Layer 6 of a small transformer language model trained on English Wikipedia (12 layers, counted from 0, width 96).
A neuron's activation on a vector x is GELU(weights . x), where the dot is the dot product.

Input weights of the MLP neurons that the questions are about. A number n stands for (n - 500) times 0.0016.
n62: 257 462 658 462 338 433 443 345 756 640 222 562 567 435 632 647 430 572 583 581 350 489 680 455 215 584 504 453 119 549 546 572 556 534 593 481 538 492 492 298 542 504 496 492 552 475 436 511 695 608 484 345 423 586 500 691 632 576 433 374 511 529 412 588 403 434 769 621 423 417 530 396 504 314 696 500 655 504 310 450 523 768 720 453 550 878 641 457 577 286 492 527 496 774 523 478
n69: 263 582 488 422 391 442 241 523 496 508 374 388 716 614 536 540 223 759 565 564 512 542 395 790 576 693 616 487 450 658 684 430 533 678 525 658 437 606 441 521 306 598 387 801 542 340 508 647 610 508 439 568 555 626 212 731 702 557 549 582 464 482 461 470 552 464 674 384 516 349 581 662 315 477 603 508 373 480 580 226 446 671 560 540 637 690 605 423 389 366 250 377 565 364 393 496
n81: 393 439 447 381 430 533 424 287 569 530 703 539 477 338 457 872 402 801 548 475 406 686 564 640 435 849 543 415 509 846 572 749 513 450 496 284 441 468 594 573 564 551 413 706 644 436 482 362 474 444 531 560 538 640 546 428 470 504 434 508 238 448 665 395 474 305 351 487 547 432 596 526 234 500 788 586 298 522 423 555 525 496 483 652 567 827 411 540 372 500 723 607 338 873 714 742
n94: 456 513 474 555 376 487 500 396 500 548 587 489 467 540 637 430 401 583 500 493 596 746 504 709 545 548 310 391 423 414 711 467 500 590 481 554 792 461 350 504 482 715 541 552 599 324 496 443 314 478 515 482 529 611 315 631 648 356 620 438 258 404 602 274 418 244 523 554 251 442 500 562 416 420 592 719 456 496 426 431 504 810 511 605 409 907 485 479 412 545 515 618 629 407 552 345
n165: 517 481 616 707 583 466 427 504 421 518 509 702 421 496 426 478 443 530 411 608 478 294 348 429 540 742 720 553 477 445 728 706 662 415 532 403 228 481 409 667 530 491 336 839 291 477 482 415 653 539 339 413 414 878 428 646 452 643 220 633 266 302 578 619 417 311 544 479 422 367 259 500 496 397 689 588 439 314 574 496 394 675 686 394 551 479 397 727 696 295 230 600 226 271 522 400
n230: 612 528 350 397 401 423 504 443 403 293 584 652 556 562 496 376 593 515 449 548 423 616 533 627 422 442 688 236 358 519 542 313 339 247 436 444 577 314 384 496 477 515 521 546 630 924 528 398 412 407 492 733 608 656 406 244 570 321 682 710 338 540 684 507 457 371 492 580 238 230 519 419 348 538 580 640 772 614 558 511 380 597 520 433 622 443 260 576 539 520 620 372 380 606 527 541
n250: 529 331 393 359 397 438 492 496 466 538 582 741 466 308 483 433 705 643 312 284 462 541 553 665 373 325 381 320 425 467 413 694 556 332 661 289 375 317 621 563 613 471 504 596 556 553 435 324 526 575 534 786 342 637 520 331 349 340 530 521 366 379 633 156 694 280 491 393 279 274 626 321 370 570 344 428 416 509 336 508 362 454 496 559 166 389 446 788 458 474 500 458 459 411 177 492
n279: 353 448 369 454 393 490 562 348 348 825 536 273 709 376 598 395 609 508 745 426 461 696 578 347 696 434 626 487 365 845 465 760 560 659 581 534 674 687 492 496 496 573 382 589 586 694 556 652 588 504 520 492 616 480 327 738 488 456 436 492 422 326 562 408 516 382 524 435 663 464 383 674 578 588 504 574 359 583 418 285 568 297 350 397 653 447 442 551 434 548 434 766 594 354 574 719
n357: 637 493 581 446 569 431 463 406 521 483 672 639 538 575 597 604 638 439 691 592 412 294 690 733 829 558 597 629 491 305 739 512 487 500 478 447 401 451 442 607 442 644 454 563 468 531 603 569 474 396 260 441 342 773 472 554 575 388 466 595 31 512 525 346 471 256 393 643 379 391 175 508 152 410 695 454 416 406 475 541 464 567 598 568 266 467 418 543 650 359 312 534 407 314 629 332
n361: 539 371 408 377 326 524 527 432 461 410 416 441 369 438 578 726 570 451 560 500 317 368 707 436 598 643 386 410 443 405 500 869 678 751 577 273 558 300 512 554 589 342 403 442 462 595 536 549 452 387 580 606 376 450 364 569 551 388 365 661 169 478 504 474 473 441 604 374 535 540 500 636 479 385 302 402 704 568 578 500 368 555 452 370 231 405 546 881 438 604 406 711 632 378 301 526
n369: 651 451 430 387 337 476 636 460 261 422 316 629 621 186 288 367 555 648 528 425 258 779 432 377 356 168 454 485 221 335 541 897 490 487 586 247 436 632 409 613 523 432 416 440 535 705 580 312 722 555 246 546 454 417 527 459 546 698 453 577 559 146 468 448 528 532 617 545 505 419 264 582 521 369 481 657 518 425 459 350 456 468 835 440 590 446 315 641 37 472 330 371 411 774 427 631

Each question shows a token from some text and the vector x that enters the MLP there. A number n stands for (n - 500) times 0.011.

" at": 504 517 439 511 643 844 498 438 458 548 471 457 514 436 393 538 376 592 427 587 752 436 452 500 416 580 543 431 549 572 499 498 470 504 389 418 495 558 483 553 438 488 483 424 486 369 388 491 419 464 444 542 508 473 417 578 460 443 542 489 443 506 447 600 464 553 541 387 481 476 591 500 554 503 554 482 489 664 469 507 476 474 423 446 500 431 514 471 477 466 467 458 442 393 564 525
Which two neurons fire most, strongest first? n69, n81

"eter": 665 486 494 454 572 929 489 513 447 385 595 534 429 519 455 472 506 472 521 519 484 455 466 557 611 488 447 476 554 455 462 468 584 395 483 556 605 462 571 538 507 439 547 485 474 518 569 496 435 489 440 495 498 397 514 466 487 440 565 477 487 522 495 439 562 617 542 464 460 735 515 546 615 483 373 403 458 565 524 656 523 465 482 668 464 430 525 539 556 526 542 461 482 470 481 476
Which two neurons fire most, strongest first? n361, n250

"ha": 546 461 514 419 492 873 433 608 571 370 584 415 400 439 558 379 545 484 372 361 688 513 439 495 477 439 469 487 590 477 444 480 473 465 434 496 523 478 636 475 532 581 592 494 508 543 491 480 482 553 429 568 484 420 483 486 475 465 469 555 583 519 425 589 485 452 432 578 523 797 558 484 598 554 563 311 466 496 412 643 560 432 425 628 558 482 532 463 563 499 535 498 484 389 416 465
The neuron with the highest activation: n250

"'": 593 510 472 543 647 865 488 529 480 428 556 455 489 514 497 522 499 557 522 456 376 465 541 585 476 573 550 431 470 396 500 512 399 517 480 595 680 591 522 638 494 495 494 477 534 482 454 486 398 404 535 487 598 396 429 424 546 532 589 468 553 554 416 485 475 513 413 426 453 589 471 409 526 515 558 350 527 602 374 559 577 436 459 413 617 458 370 409 631 536 507 390 418 451 518 574
The neuron with the highest activation: n230

"mi": 453 461 556 431 519 871 462 619 560 447 497 397 444 454 519 331 542 526 398 429 538 496 332 587 566 530 438 496 500 479 475 473 400 477 499 510 423 496 493 538 524 475 600 451 548 497 530 452 518 397 374 606 457 477 561 471 470 504 569 518 612 542 306 540 548 428 409 472 544 656 531 454 522 578 414 431 523 521 461 647 430 395 438 679 531 467 443 475 635 521 468 426 431 314 513 449
The neuron with the highest activation: n250

"Note": 487 607 469 514 676 724 496 468 606 593 583 562 475 465 472 533 419 375 457 561 528 367 490 523 648 564 509 603 580 428 466 504 257 347 360 520 357 512 404 488 535 532 477 412 480 418 444 502 379 345 409 481 491 455 628 467 560 492 503 611 408 565 396 609 421 521 453 474 578 437 367 455 690 652 575 406 528 582 438 586 601 472 399 548 526 611 423 361 459 400 463 436 468 557 502 535
The neuron with the highest activation: n357

" section": 572 596 481 425 534 926 500 479 487 542 571 543 507 542 301 480 511 521 468 458 553 466 391 466 584 558 513 602 519 509 504 544 534 420 545 526 452 509 374 547 513 493 561 566 401 540 490 425 387 432 512 524 590 408 479 468 576 468 508 500 464 506 620 527 547 540 526 497 599 640 516 519 625 565 413 537 531 595 594 533 569 520 475 454 501 502 416 505 588 519 535 606 469 485 594 498
The most active neuron and its activation: n165, at about 0.48

"cc": 368 586 574 524 471 832 445 502 565 483 418 527 446 502 447 385 468 452 550 464 626 441 463 599 494 497 312 348 468 525 485 499 480 487 455 511 530 548 467 734 530 421 471 536 644 299 346 439 454 416 445 538 563 437 502 477 450 583 570 559 434 579 481 473 511 580 509 534 444 606 600 416 518 548 516 366 492 579 537 577 575 530 541 563 569 390 523 470 638 496 586 511 432 509 564 408
The neuron with the highest activation: n94

" away": 491 576 588 489 401 917 397 508 514 435 526 451 496 573 399 403 430 513 502 578 721 589 453 577 586 459 421 483 391 548 521 486 475 612 421 546 403 502 584 506 482 663 514 516 524 520 510 461 438 445 567 559 619 450 484 524 569 492 477 589 450 561 540 523 523 483 423 573 505 532 494 469 561 557 424 475 363 607 507 500 573 554 503 468 543 467 433 469 511 475 445 533 485 453 530 468
The neuron with the highest activation: n69

" in": 583 562 549 495 548 823 506 528 444 530 423 541 538 479 504 491 448 615 516 537 603 452 493 480 423 501 436 494 501 509 478 504 508 499 459 417 434 528 597 435 495 511 465 481 479 406 455 552 537 504 533 534 542 438 478 555 539 527 549 524 451 588 540 570 437 534 536 383 563 545 592 469 485 528 430 490 465 704 585 476 538 463 474 546 468 502 546 552 480 517 462 480 520 389 531 584
The most active neuron and its activation: n69, at about 1

" switch": 490 691 485 536 570 892 494 582 512 388 555 584 460 569 444 535 504 425 509 622 651 474 445 529 586 506 575 421 539 567 502 520 469 506 543 514 479 543 490 567 483 649 453 486 532 501 385 388 381 457 487 546 631 462 539 548 529 525 476 625 375 588 419 566 478 449 451 529 517 419 543 564 430 565 457 307 498 599 457 513 495 465 412 547 536 465 535 369 538 479 445 480 471 487 536 526
The most active neuron and its activation: n357, at about 1.4

" (": 599 520 551 538 551 733 522 478 531 507 483 421 511 583 390 377 468 462 466 494 549 508 552 432 413 438 504 590 472 569 498 535 474 434 568 497 509 474 489 677 417 576 714 329 417 490 524 439 535 477 553 474 590 234 513 579 416 496 532 541 516 574 461 462 452 472 500 452 474 630 584 401 559 563 416 493 519 582 576 469 516 400 416 501 529 551 411 507 511 568 501 525 370 514 526 603
The neuron with the highest activation: n279